Layer 3 of a small transformer language model trained on English Wikipedia (8 layers, counted from 0, width 96).
A neuron's activation on a vector x is SiLU(gate . x + bias) times (in . x + bias), where the dot is the dot product.
The model reads these tokens: " t" "ar" "g" "et" " of" " c" "op" "y" "r" "ight" "-" "re" "l" "ated" " l" "a" "w" "s"

The vector x that enters this layer's MLP at each token. A number n stands for n times 0.048.
0 " t": -5 -6 6 -3 -3 10 74 -7 3 14 -18 -2 -1 -10 32 -4 -1 13 8 -3 -5 -11 -3 -1 -2 -9 -3 -6 -10 -2 0 13 -1 3 -18 -14 -15 11 6 -3 2 40 29 8 15 8 -8 13 0 4 -15 13 13 -3 -3 -6 -3 -7 3 -7 -8 0 -6 -8 -3 7 8 -15 15 16 -7 9 -16 14 7 11 -95 5 -4 2 -10 -16 12 -2 -11 13 2 -7 10 -20 20 3 7 5 -14 11
1 "ar": -8 -12 0 -7 6 7 84 -3 -5 5 -17 -2 -2 0 37 9 -4 4 -2 -8 0 2 2 -5 -3 -11 5 0 -15 -9 -3 24 -17 10 -20 -32 -13 19 -5 -1 17 23 31 3 18 -13 -8 6 -5 -3 7 12 20 0 -4 6 1 -12 0 -18 -4 -1 -2 -4 0 -5 4 -14 21 4 14 9 -32 0 -1 12 -89 3 -2 5 -9 -12 9 0 -6 10 4 -7 17 -21 23 10 7 4 -4 23
2 "g": -5 -14 -3 -6 7 8 80 -19 2 -7 -14 -2 1 -5 32 4 -4 5 1 -11 -2 -3 10 -5 -4 -16 1 -4 -7 -2 -1 29 -1 9 -31 -34 -19 5 -4 3 7 5 31 4 32 -16 -8 6 0 4 5 14 11 0 -6 7 3 -26 5 -1 -1 -4 5 -3 0 -5 4 -7 31 9 5 9 -24 -3 0 6 -91 6 -9 7 -13 -6 8 -4 -14 14 9 -17 13 -18 18 9 8 2 -2 33
3 "et": -8 -25 -18 -4 -1 7 73 -22 -6 1 -15 -2 0 1 23 8 -3 6 2 -6 0 -1 8 -5 -7 -11 -1 -4 0 -9 -2 31 -10 7 -25 -41 -18 5 0 -4 0 7 33 1 25 -6 -4 20 -1 2 8 1 26 -7 -4 7 6 -37 4 -3 -6 3 -12 2 2 4 7 4 35 20 3 6 -24 5 9 17 -84 4 -3 9 -16 -12 -2 -4 -11 11 5 -6 18 -18 12 10 5 12 1 21
4 " of": -12 -19 -7 -1 -3 5 73 -5 0 -2 -20 -1 -2 -11 28 1 -5 14 1 -2 -2 -5 0 1 -2 -6 -6 -14 -10 -2 -5 20 -8 15 -26 -41 -17 17 14 -1 3 5 35 5 20 2 -13 8 -3 -3 0 4 19 3 -3 8 10 -23 9 -9 -9 -4 -7 2 8 3 7 -6 23 7 4 10 -13 12 -4 5 -92 -3 -9 2 -10 -14 7 -2 -3 6 -1 -14 18 -20 13 11 3 21 -3 31
5 " c": -2 0 -1 -1 7 5 72 -5 -14 -10 -25 0 1 -5 26 -7 -7 12 1 -4 -7 -5 0 -3 -3 -5 2 -9 -7 2 1 23 -13 12 -23 -38 -15 8 -1 0 10 12 31 0 19 -7 -4 12 0 -1 -1 8 23 -7 -1 9 6 -30 14 -14 -8 -2 -8 6 0 2 2 -9 29 5 11 0 -15 13 1 13 -90 1 -8 0 -4 -9 8 -4 -14 12 9 -15 20 -25 16 9 13 13 -12 26
6 "op": -8 -16 -4 0 11 5 86 -18 -2 -2 -26 -1 2 1 30 -4 -4 5 -1 -3 2 -10 6 -10 -2 -8 -1 -3 -20 -4 -3 35 -21 6 -32 -34 -15 11 -5 3 12 8 28 6 21 -13 0 18 -1 2 4 6 21 -7 -1 9 8 -27 5 -6 -6 2 -7 -1 2 4 2 -3 21 10 14 9 -20 -10 2 17 -75 0 -1 14 -24 -13 7 -1 -11 4 18 -13 11 -17 15 5 4 14 -3 26
7 "y": -4 -10 -2 -3 1 6 79 -9 -14 -3 -17 -2 0 -2 30 1 3 6 -4 -12 0 -10 14 -5 -1 -9 2 -6 -16 -2 -4 29 -10 17 -29 -29 -20 8 -4 0 9 -1 32 3 20 -19 -10 11 -3 0 11 4 15 -12 -1 7 6 -31 0 -9 -5 -2 -8 4 4 5 5 -6 27 9 18 13 -20 0 0 11 -91 2 -9 4 -18 -10 6 7 -3 12 15 -12 14 -21 13 7 6 8 -1 27
8 "r": -7 -6 -8 -2 12 2 77 -12 1 -7 -15 -1 -5 1 28 4 0 16 -1 -7 0 -8 4 7 1 -10 13 -3 -15 -4 0 24 -10 13 -38 -47 -17 11 -3 -3 14 7 28 -2 21 -5 -10 8 -1 4 10 13 13 0 -4 8 5 -39 10 -20 -5 -3 -5 1 -1 -7 4 8 25 14 11 8 -23 6 -16 3 -84 -2 -5 5 -12 -14 4 -1 -9 7 2 -19 25 -18 9 9 9 4 -2 30
9 "ight": -5 -12 -8 -1 -4 9 85 -17 1 7 -18 -3 0 -12 25 14 -1 7 -4 -8 -2 -5 11 -8 -1 2 -9 -8 -4 -3 -2 23 -12 10 -33 -44 -25 4 1 -6 14 5 28 8 17 -11 -1 10 -5 -3 3 6 23 -10 0 9 4 -30 -4 -15 0 5 -2 3 1 6 1 4 28 14 17 6 -14 1 8 4 -85 3 1 7 -15 -8 -2 -4 -8 18 8 -15 11 -11 9 10 -2 23 -1 28
10 "-": -7 -11 -12 -13 9 1 76 -12 -11 -7 -24 1 -2 5 28 4 -13 0 -6 -4 -1 -2 6 0 0 -8 5 -9 -11 6 -1 11 -5 13 -22 -53 -18 13 5 -8 13 10 23 2 20 -3 -13 14 0 -1 -6 2 21 -8 0 6 3 -35 -4 -10 -4 -2 3 5 -1 -2 3 3 22 14 15 8 -11 4 -4 11 -90 3 -8 12 -19 -15 5 -2 -9 5 8 -10 25 -13 8 13 4 26 -6 33
11 "re": -7 -14 -6 3 -2 0 76 -4 3 2 -14 -1 -1 -1 24 1 -8 7 -3 -8 -2 -8 -3 1 1 -3 8 -6 -6 1 -2 31 -17 9 -24 -39 -15 9 0 -8 13 11 27 7 16 -7 2 21 -1 2 8 6 28 -11 -6 4 0 -43 5 -19 -1 0 -7 0 1 -1 3 2 19 17 16 0 -22 -4 0 6 -92 -5 -5 7 -13 -5 -1 6 -8 12 16 -25 16 -9 2 9 4 18 -2 33
12 "l": -6 -15 -19 2 5 2 80 -1 6 -8 -9 -2 -3 4 38 5 2 9 -11 0 0 7 8 2 -1 -8 5 5 -8 -2 -2 28 -8 11 -24 -46 -11 1 -3 3 6 11 28 0 18 -9 5 7 3 5 -7 7 19 -4 -4 8 5 -40 5 -19 -5 -2 -13 2 0 -7 1 5 16 13 21 5 -28 -2 -11 7 -82 -1 -12 -1 -20 -10 9 -2 -8 8 13 -17 14 -14 15 10 5 5 1 35
13 "ated": -14 -9 -12 -14 7 6 91 -17 0 -6 -15 -2 -2 -13 27 0 -5 12 -2 -4 -1 -11 6 -1 1 -9 -7 -8 -12 -1 -4 16 -11 7 -22 -46 -2 1 7 -5 13 3 25 0 9 -1 -3 10 -3 -3 4 9 28 -7 -4 11 9 -30 6 -15 -1 -3 -9 1 3 -1 4 -6 30 25 13 7 -13 5 0 6 -81 -1 -1 1 -13 -6 4 -7 -9 13 9 -17 25 0 5 17 7 23 -3 26
14 " l": -6 -13 -12 5 4 2 74 0 -2 -14 -22 0 -1 3 41 1 0 16 -5 1 -13 2 1 -2 0 -5 0 7 -3 4 2 18 -3 8 -30 -43 -7 1 0 -5 13 2 24 6 17 -8 -1 10 -1 -1 -9 10 18 -5 -5 9 7 -34 -7 -12 -3 -1 -12 -2 -1 -4 2 2 24 14 9 1 -23 3 -7 8 -84 -3 -12 0 -4 -4 11 -7 -2 7 16 -17 25 -25 14 13 9 16 -10 40
15 "a": -11 -8 7 -2 2 5 75 -13 -1 -22 -17 -2 -9 10 27 6 -2 20 -6 -3 3 1 6 -2 0 -20 -3 -4 -14 -2 -5 27 -6 11 -27 -37 -11 15 0 2 8 4 27 0 16 2 -8 15 -4 0 10 -1 26 -14 -4 5 12 -30 5 -10 0 5 -14 -5 4 -8 3 -1 31 15 6 9 -24 3 0 11 -84 -6 -4 14 -11 -5 -5 0 -4 9 18 -21 9 -12 11 6 7 18 -2 28
16 "w": -8 -10 -3 3 3 2 74 0 0 -5 -8 -2 -2 -4 24 1 -4 11 -5 -7 8 -1 15 -2 2 -9 -1 -10 1 -2 -2 19 -3 9 -32 -44 -18 -1 -3 -9 8 14 27 1 16 -5 -1 -2 -1 1 5 4 27 -11 2 3 0 -42 5 -18 -4 0 -12 15 1 -1 3 0 31 29 20 5 -26 -4 -15 4 -89 7 -14 4 -3 -6 -3 1 -12 11 6 -17 8 -15 12 8 7 16 -3 34
17 "s": -8 -5 4 -5 8 4 71 -9 -12 -9 -8 -3 -2 0 31 -2 -7 16 1 -1 -4 3 -4 0 1 -5 -1 1 -11 -7 -1 34 -6 7 -22 -41 -16 7 -3 0 13 4 20 1 16 -2 -4 16 -5 1 3 6 17 -11 -1 8 7 -39 5 -14 -3 -2 -7 -1 3 0 5 6 28 16 14 8 -23 -3 -1 8 -88 0 -23 8 -10 -17 8 -2 -8 13 15 -15 21 -16 2 21 1 14 -2 34

Each question shows the input weights of one neuron of the MLP. A number n stands for n times 0.0054.

n148 gate (bias -0.033): -16 -16 -15 -4 -10 42 21 -12 -17 -12 2 1 -12 -10 -22 10 -16 -7 -7 41 -6 -14 -2 -14 9 16 -9 12 -21 -24 -9 -5 21 21 2 47 9 22 6 47 47 -20 -11 -24 14 19 -38 16 16 -24 8 20 -3 16 -13 9 -3 3 0 -3 -13 -8 -15 -9 6 26 21 -10 -7 0 -17 -13 -5 -9 41 -36 -24 -31 19 -11 2 1 24 0 -11 -1 18 -22 -3 44 -1 0 10 3 0 29
n148 in (bias -0.026): 4 -13 -27 -7 -7 11 15 -10 18 31 -29 -16 -25 -9 -11 4 14 7 14 15 -16 -12 4 -15 19 7 -16 2 8 6 -10 1 17 25 -3 3 14 -14 11 3 5 2 -8 -21 10 -7 3 -12 19 -30 -6 -6 -28 7 -21 17 -19 31 51 -6 -30 -33 -12 6 -13 -38 28 19 -4 -7 -16 21 -12 29 -3 9 -8 -42 -4 -13 4 17 -16 -7 -5 2 6 -21 -28 10 3 -19 -12 20 20 9
Its three highest activations, in order, are on tokens 4 " of", 13 "ated", 0 " t"

n173 gate (bias -0.052): -7 28 -13 -10 -5 15 17 16 -13 7 8 -17 -9 -25 -16 12 2 -16 4 -6 -15 0 26 5 20 -8 25 16 -33 -4 -13 -1 2 6 12 8 -7 -7 9 -8 11 11 4 7 -5 18 24 -6 -18 -9 8 7 -18 -25 14 1 -16 -3 9 19 11 -6 -13 -2 5 -45 -5 21 -7 10 8 0 10 -12 17 6 -16 -14 9 -4 2 -2 14 -28 10 17 -41 3 -21 10 29 15 -6 18 17 -14
n173 in (bias 0.004): -17 -3 -2 11 9 -42 -1 -16 3 4 -12 6 3 -3 -3 3 -15 12 7 -18 -7 4 -26 -21 11 0 -11 -5 -1 -8 21 -2 7 39 6 11 0 -9 -5 11 -13 3 -7 -15 -20 -2 -4 21 9 -13 10 19 4 20 -11 -10 -4 22 -4 -12 -7 -39 15 10 -2 14 -11 12 9 24 8 6 -6 -17 -5 10 -9 0 4 2 0 -8 2 9 16 3 -8 5 -1 22 0 0 0 -6 -9 6
On which token does it fire most, and how strongly? 13 "ated", at about 0.032

n34 gate (bias -0.034): -18 18 -1 -16 -43 -9 10 10 16 33 -12 -11 -4 32 3 33 -28 7 -7 40 12 -4 -12 5 1 13 -2 -18 -4 21 -15 -12 -12 -37 -12 -15 5 8 5 -11 19 -20 9 9 -21 14 2 -14 -9 2 -21 22 3 -13 39 1 4 -15 -26 -11 17 -17 -16 -6 2 22 -1 -22 12 1 51 -14 -9 -26 23 -40 13 4 22 2 -4 7 8 1 -7 -30 28 7 -41 16 4 -19 -1 2 7 12
n34 in (bias 0.021): 7 18 -20 -23 -29 -15 -10 9 -14 -6 -8 -13 -4 32 20 30 -21 13 -7 35 16 14 0 29 -4 6 3 6 -12 20 -10 -9 -5 -13 -5 -16 2 -36 4 -14 25 -8 -1 2 -6 32 1 11 -2 -1 -30 13 -4 12 -3 -9 13 -27 1 -8 2 -3 -28 -3 1 28 18 -31 4 12 23 -50 -7 -6 8 -18 17 -3 19 3 0 -3 1 -11 9 -19 37 4 2 18 5 -20 4 -5 1 10
On which token does it fire most, and how strongly? 2 "g", at about 0.14

n130 gate (bias -0.074): 16 10 -25 -4 10 -17 3 16 -35 5 -7 15 12 26 4 0 -9 -1 -3 3 -11 11 9 15 -22 -1 1 9 -14 -7 15 -11 -14 -2 -5 -3 2 10 -24 12 23 1 14 -2 6 23 2 -12 -10 -11 -4 -7 19 -3 -5 -14 -33 7 4 17 -1 14 -3 -15 -42 -17 8 -8 27 2 -19 4 1 15 -12 -4 -3 -4 -3 -6 -16 -14 2 -20 -18 1 7 -28 26 16 15 5 -19 10 -12 -14
n130 in (bias 0.016): 20 -9 -6 6 11 -15 11 -14 -14 -1 -11 6 -2 -8 -9 -17 -5 34 0 1 -5 18 -16 7 19 9 -9 -13 -1 23 4 27 2 6 0 -12 -27 10 -5 7 -2 13 20 -25 -23 8 -6 5 15 23 -1 -9 9 20 -3 6 6 11 -18 5 -15 -6 -2 3 -2 2 -4 2 29 4 -13 21 -10 6 10 6 -29 6 10 12 -7 7 3 17 -24 -17 0 0 -18 4 4 -2 -8 23 -12 -19
Which token does this neuron like most? 10 "-"

n163 gate (bias -0.024): 10 25 15 6 11 -29 -4 -13 -6 7 -10 2 7 33 -7 20 -2 -5 5 -5 -1 -19 12 -17 4 -10 7 24 -2 29 4 -24 2 -23 -8 1 -6 -4 -2 -21 -4 30 19 10 -8 -12 11 39 5 1 -55 28 4 -19 9 -23 -12 -27 11 -12 -21 -11 -8 10 19 -16 -4 -8 -7 19 10 3 -7 -7 30 16 -7 17 0 5 -9 -7 0 32 -11 3 21 -9 -10 43 -1 9 -17 -9 -8 -42
n163 in (bias -0.015): -3 -7 -31 4 -9 -12 -2 16 -3 -26 6 -8 -25 7 -4 -27 -9 -2 -13 39 23 -11 10 -2 -12 24 -9 11 -11 -4 14 -27 -6 34 -8 6 31 19 8 -6 52 -9 -13 4 28 16 8 -8 4 -8 16 10 9 2 -5 -5 -1 4 -3 -1 -18 -8 19 -24 -3 21 4 4 0 9 20 -11 -2 -18 14 -35 -18 0 13 -5 -28 13 -5 12 -8 0 3 -23 9 11 9 -12 5 -5 -7 21
On which token does it fire most, and how strongly? 11 "re", at about 0.22

n139 gate (bias -0.069): 26 35 31 1 10 6 5 13 -15 8 12 -10 -9 3 21 -11 16 -8 1 -17 7 2 54 -29 3 1 -5 1 -53 -29 -1 -23 -9 17 19 33 -7 31 13 -8 9 29 -3 -8 5 15 -11 11 -14 -1 15 39 12 6 48 -51 -40 -9 4 22 -7 4 -1 -33 -20 -36 -17 1 -2 11 0 9 -16 -46 18 -1 -25 3 -13 -30 4 4 -15 -1 -20 44 -63 -11 -5 -3 -20 5 8 6 -10 -2
n139 in (bias 0.013): 10 16 8 31 -13 -18 -5 -5 -27 8 4 7 4 -14 -15 -17 7 -2 8 -6 -27 3 -4 31 15 45 -12 -21 35 -12 -14 16 39 -23 0 -16 -20 -24 15 -20 -12 -15 11 9 7 -12 -2 29 -11 5 -17 -21 -14 19 -6 30 7 -35 8 3 26 -19 -16 -9 15 26 27 25 -11 22 -11 -28 7 27 3 7 1 -2 -18 -10 -1 -13 12 -9 -4 2 4 5 -28 -8 -34 24 -36 1 -2 15
Which token does this neuron like most? 17 "s"

n38 gate (bias -0.021): -7 1 -6 -2 -6 2 8 -15 -6 -15 17 -15 3 -8 -19 19 -16 7 5 13 7 -19 -22 10 -3 3 33 -4 23 7 0 10 -23 -11 12 7 5 17 -20 -13 34 -32 -14 19 14 1 2 -35 0 -5 27 16 4 -9 -7 11 35 -22 -9 -9 -28 20 -16 -1 -2 51 16 -20 11 -2 0 -24 12 30 -2 -43 -2 -21 -4 -3 21 12 19 17 -21 -14 32 23 -15 6 4 -3 16 -14 19 24
n38 in (bias -0.048): 10 -16 1 -6 -2 -9 12 20 5 -22 -1 9 17 22 -8 -29 -4 3 -16 -4 -37 15 7 4 1 10 6 15 -18 -13 0 3 -11 -11 8 20 8 -6 -5 24 -14 21 3 -10 -12 -7 -3 13 5 6 -6 -6 0 3 -27 2 -8 14 26 14 10 -13 6 10 30 -35 7 2 -23 6 -3 4 -3 -18 17 20 -7 -44 -11 0 -7 2 1 -9 18 -1 -15 -21 9 3 11 8 -18 35 -24 -5
Which token does this neuron like most? 11 "re"

n135 gate (bias -0.003): 10 24 31 -43 12 23 -6 -10 -52 -1 -3 -10 -11 -9 -2 0 48 12 -33 -41 -4 -1 36 -29 19 18 -27 14 9 -62 -4 -5 0 -13 3 -6 -25 -35 -4 20 31 3 0 20 -25 -1 -18 28 -26 5 -6 -7 5 -10 -18 18 17 11 1 -5 -29 -6 2 8 28 -17 26 11 -20 13 31 5 28 -6 8 -8 4 16 -17 6 -40 -10 -1 -12 -15 -6 16 19 -10 7 36 9 -14 7 0 -14
n135 in (bias -0.036): -10 -4 -17 2 -20 -20 11 8 38 11 -3 5 0 -18 0 -8 -14 -4 -12 37 2 -19 -13 -8 -10 51 11 -3 17 23 11 -7 -21 0 -25 -8 27 17 7 0 -18 -39 -15 -9 28 -2 -7 -2 6 -11 -12 -21 14 15 10 -12 -21 -9 11 -11 -16 18 -4 -9 -7 28 -4 -30 -6 6 27 -7 -1 15 5 -11 14 6 5 -7 12 4 -10 28 -8 -12 35 -18 25 -1 -21 21 8 -16 4 17
Which token does this neuron like most? 9 "ight"

n165 gate (bias -0.070): 2 -12 -1 -8 -9 12 15 -19 16 -11 -12 3 21 -5 5 12 -11 4 5 -22 2 -11 -36 13 0 6 25 -24 11 -1 11 9 -22 -3 13 -15 19 -4 -7 3 -21 -19 -16 -15 -19 -16 5 -27 -22 -7 35 -18 -14 -2 15 13 10 10 20 -7 -17 -4 -8 -15 4 14 38 -5 -12 28 23 0 39 43 -11 1 2 4 -4 -15 34 -31 11 27 -9 4 10 -14 2 -3 -28 15 0 2 9 19
n165 in (bias 0.028): -8 -2 -2 4 9 16 11 -4 0 9 -17 -2 -3 10 -19 11 18 9 -5 -50 -8 -23 -16 -9 11 14 7 -3 -1 -21 12 23 4 7 2 -4 -8 -11 -5 -8 -6 15 0 13 -16 -25 -17 -4 23 13 17 14 1 -17 -8 -11 -13 3 7 -14 10 -25 -7 -2 23 -22 18 -9 -2 23 1 -10 11 18 -4 5 -4 -22 7 -3 -10 -13 11 3 15 -1 0 11 -33 7 -3 21 -17 -8 -1 -4
On which token does it fire most, and how strongly? 13 "ated", at about 0.2

n134 gate (bias -0.030): 15 -14 2 29 14 -30 9 16 33 0 12 31 19 -7 -5 -29 -21 -9 -39 25 14 12 -49 18 5 5 1 -8 8 8 15 -3 -25 11 12 0 10 -12 -17 18 17 15 12 -12 -3 0 23 -21 -1 -3 -10 33 -3 -13 14 -6 -23 9 9 -7 -16 12 -8 -14 22 28 12 -11 -4 -15 -3 -2 2 -21 -19 -12 0 -25 -6 -2 13 -8 -14 19 0 -29 12 -23 6 3 -2 10 -3 21 -12 1
n134 in (bias -0.018): 11 -11 10 19 -21 -1 -9 2 17 13 8 10 13 -6 -9 15 -1 -28 -4 13 -21 -7 -5 19 -8 22 -6 2 -8 39 -3 15 -12 -26 14 -5 -3 -13 -6 2 -17 1 3 -15 -6 5 7 0 -8 23 6 -14 -1 -8 25 -1 -2 -33 -3 -29 -5 9 -14 -5 -8 11 26 -36 7 -19 -15 1 -16 -3 8 4 -3 12 -11 6 -10 5 19 -3 -7 1 27 1 -17 1 -5 -7 -3 3 10 19
Which token does this neuron like most? 11 "re"

n4 gate (bias -0.055): -17 2 -11 8 -17 -10 -25 -4 23 1 -5 30 6 17 5 11 0 2 6 16 -14 12 -9 3 -16 7 9 -37 1 10 26 -13 -27 -17 12 -10 12 -22 -4 -16 0 -26 -5 -3 2 -14 6 10 -19 4 24 29 13 -1 -14 1 15 9 5 -9 11 -11 -13 -19 -15 12 0 -64 25 -37 22 -3 -28 19 -24 -16 -3 16 30 -2 -1 -36 3 -6 -28 -20 32 13 19 3 12 15 -4 -19 -9 23
n4 in (bias 0.002): -26 17 11 -12 13 21 7 -26 13 -4 1 27 21 -16 -11 -31 -26 -6 15 -1 15 -13 18 -12 -10 3 0 -19 16 -1 -22 26 1 16 -5 -6 1 -18 6 16 25 6 14 -14 1 -35 -6 -11 -16 1 24 1 3 -4 -4 27 2 17 -2 7 2 41 8 30 -4 2 11 12 -15 16 -17 13 -7 -6 5 30 3 -16 -38 -1 -6 0 -23 -16 24 9 -7 11 6 -24 24 13 -13 -10 10 -10
On which two tokens does it fire most, strongest first? 1 "ar", 5 " c"

n132 gate (bias -0.111): 8 -12 8 10 5 18 -13 19 7 2 -19 5 5 -18 4 10 -14 15 8 -17 -13 19 -16 -11 -23 -9 1 -8 7 9 8 12 12 -22 4 -6 4 8 -13 -1 -27 18 38 11 -9 19 1 -3 -19 -14 -20 6 4 23 -23 -5 -3 10 7 -3 6 14 -13 -22 -5 6 4 -13 21 31 -17 -18 4 28 -19 1 -7 -2 20 0 -8 -3 2 -3 -1 -7 1 11 -8 3 2 -14 -7 -24 7 -16
n132 in (bias 0.045): -6 -5 11 -9 -27 24 40 4 11 -9 -8 -21 -1 -7 12 20 13 25 20 -2 -2 3 1 5 5 -23 5 -18 -5 1 -15 37 -11 -12 -22 -27 -8 11 5 18 4 23 26 -13 11 -36 -14 1 4 20 7 2 28 4 -9 -4 15 -6 -5 -29 9 -6 -11 -4 16 -11 12 -25 25 -3 -29 15 2 -1 -10 3 -49 9 -20 17 -9 -11 -4 13 -10 12 12 -18 16 -7 21 -1 11 -4 1 12
Which token does this neuron like most? 0 " t"

n179 gate (bias 0.002): 7 -2 -9 -41 17 -20 13 -8 2 -13 -2 -7 -26 14 -33 26 7 -1 -42 -10 -11 -3 0 44 6 -38 13 23 16 -30 21 -37 15 5 4 25 -3 -24 -9 2 88 1 -2 10 -11 -9 14 -3 -1 -33 20 17 -13 3 29 22 -6 -38 -14 -29 -14 52 -10 9 11 4 15 5 17 -26 9 6 18 -33 -6 -12 -11 -36 13 -14 -27 5 7 -6 30 9 20 27 -10 13 14 -38 7 6 6 28
n179 in (bias 0.015): -4 5 -10 4 22 3 20 -18 -10 -5 2 -44 -61 6 14 26 -2 -4 -7 -2 -3 -9 0 1 31 1 15 19 23 -3 -17 -5 23 63 11 11 -13 -1 -5 -25 30 -7 -7 14 7 8 0 18 -11 -4 33 -2 -9 48 -5 22 -17 -15 6 -3 -11 -29 16 0 -2 -5 -2 28 5 -12 40 -5 -16 -5 -11 -18 29 -6 7 19 -22 -2 -3 18 10 13 22 -7 1 34 -6 5 5 4 9 -8
Its three highest activations, in order, are on tokens 8 "r", 0 " t", 12 "l"

n78 gate (bias -0.000): -1 -2 -12 22 21 -18 4 -20 -51 16 10 6 -26 -28 6 -19 -29 22 55 -35 -14 28 -15 5 -7 -43 -33 9 -42 -40 -22 -8 -14 11 17 5 13 1 12 7 31 1 -3 -16 -10 6 -4 10 -51 -26 -7 -5 -37 19 27 -20 28 -25 -4 0 33 12 -1 -14 6 4 4 23 6 0 -8 24 55 6 8 -10 8 -17 -8 -18 -1 -11 5 4 -8 34 -50 -4 13 20 10 46 4 1 -14 -17
n78 in (bias 0.018): -24 -9 -7 15 -10 -17 -3 -12 9 15 -14 -8 2 14 18 24 5 6 24 2 -19 14 -2 35 -5 -2 -4 -13 21 27 -5 26 -39 -5 -4 -33 2 -16 -18 -20 -46 7 -7 -3 -14 -22 -4 9 17 -4 15 11 -1 -4 14 -2 -9 2 28 1 7 -14 -3 -18 1 6 -29 -6 19 -5 -15 -1 -5 6 26 2 36 5 19 20 7 -15 -1 6 7 -6 -18 14 28 -15 -24 -14 -3 -15 -15 -27
Which token does this neuron like most? 16 "w"

n154 gate (bias -0.155): 18 11 14 -25 -5 16 0 16 -17 11 9 40 13 4 -29 -1 -10 27 -1 -4 -17 21 -10 -4 -33 16 -10 6 -7 -27 20 -11 7 -22 18 18 19 -14 -47 -12 12 3 4 3 1 39 5 -5 20 -13 -10 11 -8 51 -13 -33 -42 44 6 29 -14 -1 35 -29 -30 -14 33 12 -3 2 -19 -23 47 15 0 2 1 -1 19 -46 -22 -6 -7 -12 9 -21 -39 6 -36 2 3 3 -27 -11 -1 -27
n154 in (bias -0.057): -5 3 8 -7 -27 -10 -12 -2 -20 5 -7 4 38 4 -11 18 14 6 10 -8 -16 -10 5 23 3 -16 14 8 -11 9 -11 -4 9 -18 8 -11 8 -5 5 1 6 13 -16 8 -18 -13 -8 -1 -6 8 3 5 -15 10 -2 -2 25 15 17 -5 -5 -8 6 -3 -20 19 28 10 -1 -2 -3 14 14 3 -2 4 11 -2 21 0 -10 -5 -19 0 -3 7 0 -5 -21 -11 18 -11 12 -4 -5 0
On which token does it fire most, and how strongly? 1 "ar", at about 0.18

n89 gate (bias -0.023): -11 33 -12 11 42 -1 15 27 -6 -18 4 -14 -1 -41 0 -21 32 -8 10 -29 19 -12 2 12 10 3 39 -37 41 -52 -10 7 -3 -5 -3 -9 10 -42 -9 40 2 23 3 1 -27 -14 9 14 -20 5 27 4 11 -16 1 -22 -26 32 25 12 -14 31 7 10 38 -39 1 -13 -18 9 -3 5 6 -30 -18 17 -3 -21 -35 -15 -8 3 -3 21 -14 27 -11 -32 36 -10 -11 4 -8 -22 37 -20
n89 in (bias 0.028): -17 3 23 -32 13 -4 6 -4 37 -27 -24 -9 24 -5 -7 -13 8 -7 -40 -26 4 -16 -43 18 8 6 17 -18 6 -34 3 10 4 10 17 -39 6 -25 -8 13 -5 -13 4 -4 9 -11 18 -21 -8 17 3 -10 13 -14 -3 -16 10 7 -15 10 -11 13 9 9 16 19 19 -13 22 13 7 -23 -13 -2 12 15 9 -28 0 -13 36 -1 -3 21 4 1 25 -27 10 19 24 -14 -1 -10 19 11
Which token does this neuron like most? 16 "w"

n77 gate (bias -0.034): -7 5 -13 10 -5 22 20 -9 0 -22 11 1 -7 11 -16 0 -18 -1 -25 2 16 13 -9 15 -3 27 5 -30 48 13 -26 9 -13 -1 9 -10 7 -12 8 24 -22 -25 -11 17 -8 -24 10 -23 -17 8 21 -27 -26 11 -11 65 -22 -18 -7 15 7 -13 -28 -3 16 37 23 -5 22 -12 -1 -15 -13 21 -16 -7 24 22 13 -6 19 -3 1 13 -4 8 44 -4 -2 15 -22 -5 8 0 3 8
n77 in (bias -0.019): 10 12 -14 -3 -8 1 24 -12 -16 -3 -2 -11 -12 4 -18 -14 10 -8 -5 -6 6 -10 -7 17 9 31 2 -5 3 -32 -2 -7 -16 16 -16 9 6 -5 6 1 -2 -6 -3 25 -21 12 15 -20 -15 -31 2 -13 -6 26 -4 32 -20 -16 -16 14 -46 1 -18 0 26 3 15 2 7 -3 11 -34 5 2 -3 19 17 25 8 14 10 3 1 -1 -7 4 12 -14 -8 -13 -20 6 3 -3 5 2
Its three highest activations, in order, are on tokens 0 " t", 1 "ar", 2 "g"

n55 gate (bias 0.000): 13 18 -13 -22 -9 6 -9 11 -12 -20 2 12 0 0 -7 9 0 -34 -12 -2 39 6 -5 7 -27 1 -28 -50 63 4 8 10 -5 25 32 20 -41 1 11 -17 -52 55 -2 0 -3 -41 -9 3 -7 26 18 24 -8 -4 -31 28 -19 7 4 33 21 15 -1 -6 -5 -30 -1 -9 23 -38 3 41 -23 3 -47 -24 -8 -9 7 0 -33 -9 22 1 -35 -25 -17 26 -6 -13 7 13 4 -6 10 21
n55 in (bias -0.013): 5 -33 -2 -1 10 6 -1 -10 17 14 -51 6 -2 -29 27 -24 14 17 6 -16 1 7 -9 -49 -15 -36 3 -13 -25 3 -6 16 -26 1 -25 -12 26 -10 -13 -9 -16 -17 5 10 -11 22 -4 -21 -11 -11 3 6 -15 -11 16 -11 0 10 -10 -2 -3 20 12 -8 -2 3 22 1 -1 8 2 2 9 -1 13 46 21 -4 -7 6 19 -14 26 -19 13 30 -12 -15 -1 -7 4 -2 -38 1 14 2
On which two tokens does it fire most, strongest first? 2 "g", 1 "ar"

n93 gate (bias -0.048): 3 -5 -14 6 2 0 9 -8 -12 -9 2 -18 11 2 9 -11 19 -5 -18 27 10 -22 -12 9 -1 16 -14 1 4 -7 8 -16 -11 -20 16 5 4 14 -17 11 16 -8 -11 -3 11 10 8 -6 6 0 15 -1 2 3 15 -5 -7 -13 -3 -3 22 -1 1 9 13 24 8 -14 5 -4 18 -1 -7 14 2 -17 8 1 2 0 -3 -6 7 7 -13 -6 25 5 13 2 -35 4 9 -24 9 3
n93 in (bias 0.031): 1 7 -12 -2 -3 5 5 -3 -4 -19 5 2 6 -7 20 -1 14 5 -12 28 -3 -6 7 11 3 3 10 10 25 -6 6 -20 3 -23 -2 6 3 23 1 1 -6 -6 -9 -6 15 4 27 1 10 2 4 13 -4 2 -11 7 -3 -11 -1 4 -11 5 -3 -8 -5 16 5 -23 -10 5 13 -3 2 0 4 -13 0 -3 4 2 -6 8 -13 0 -2 2 15 11 10 -3 -5 -2 -4 -3 -1 -5
On which token does it fire most, and how strongly? 4 " of", at about 0.031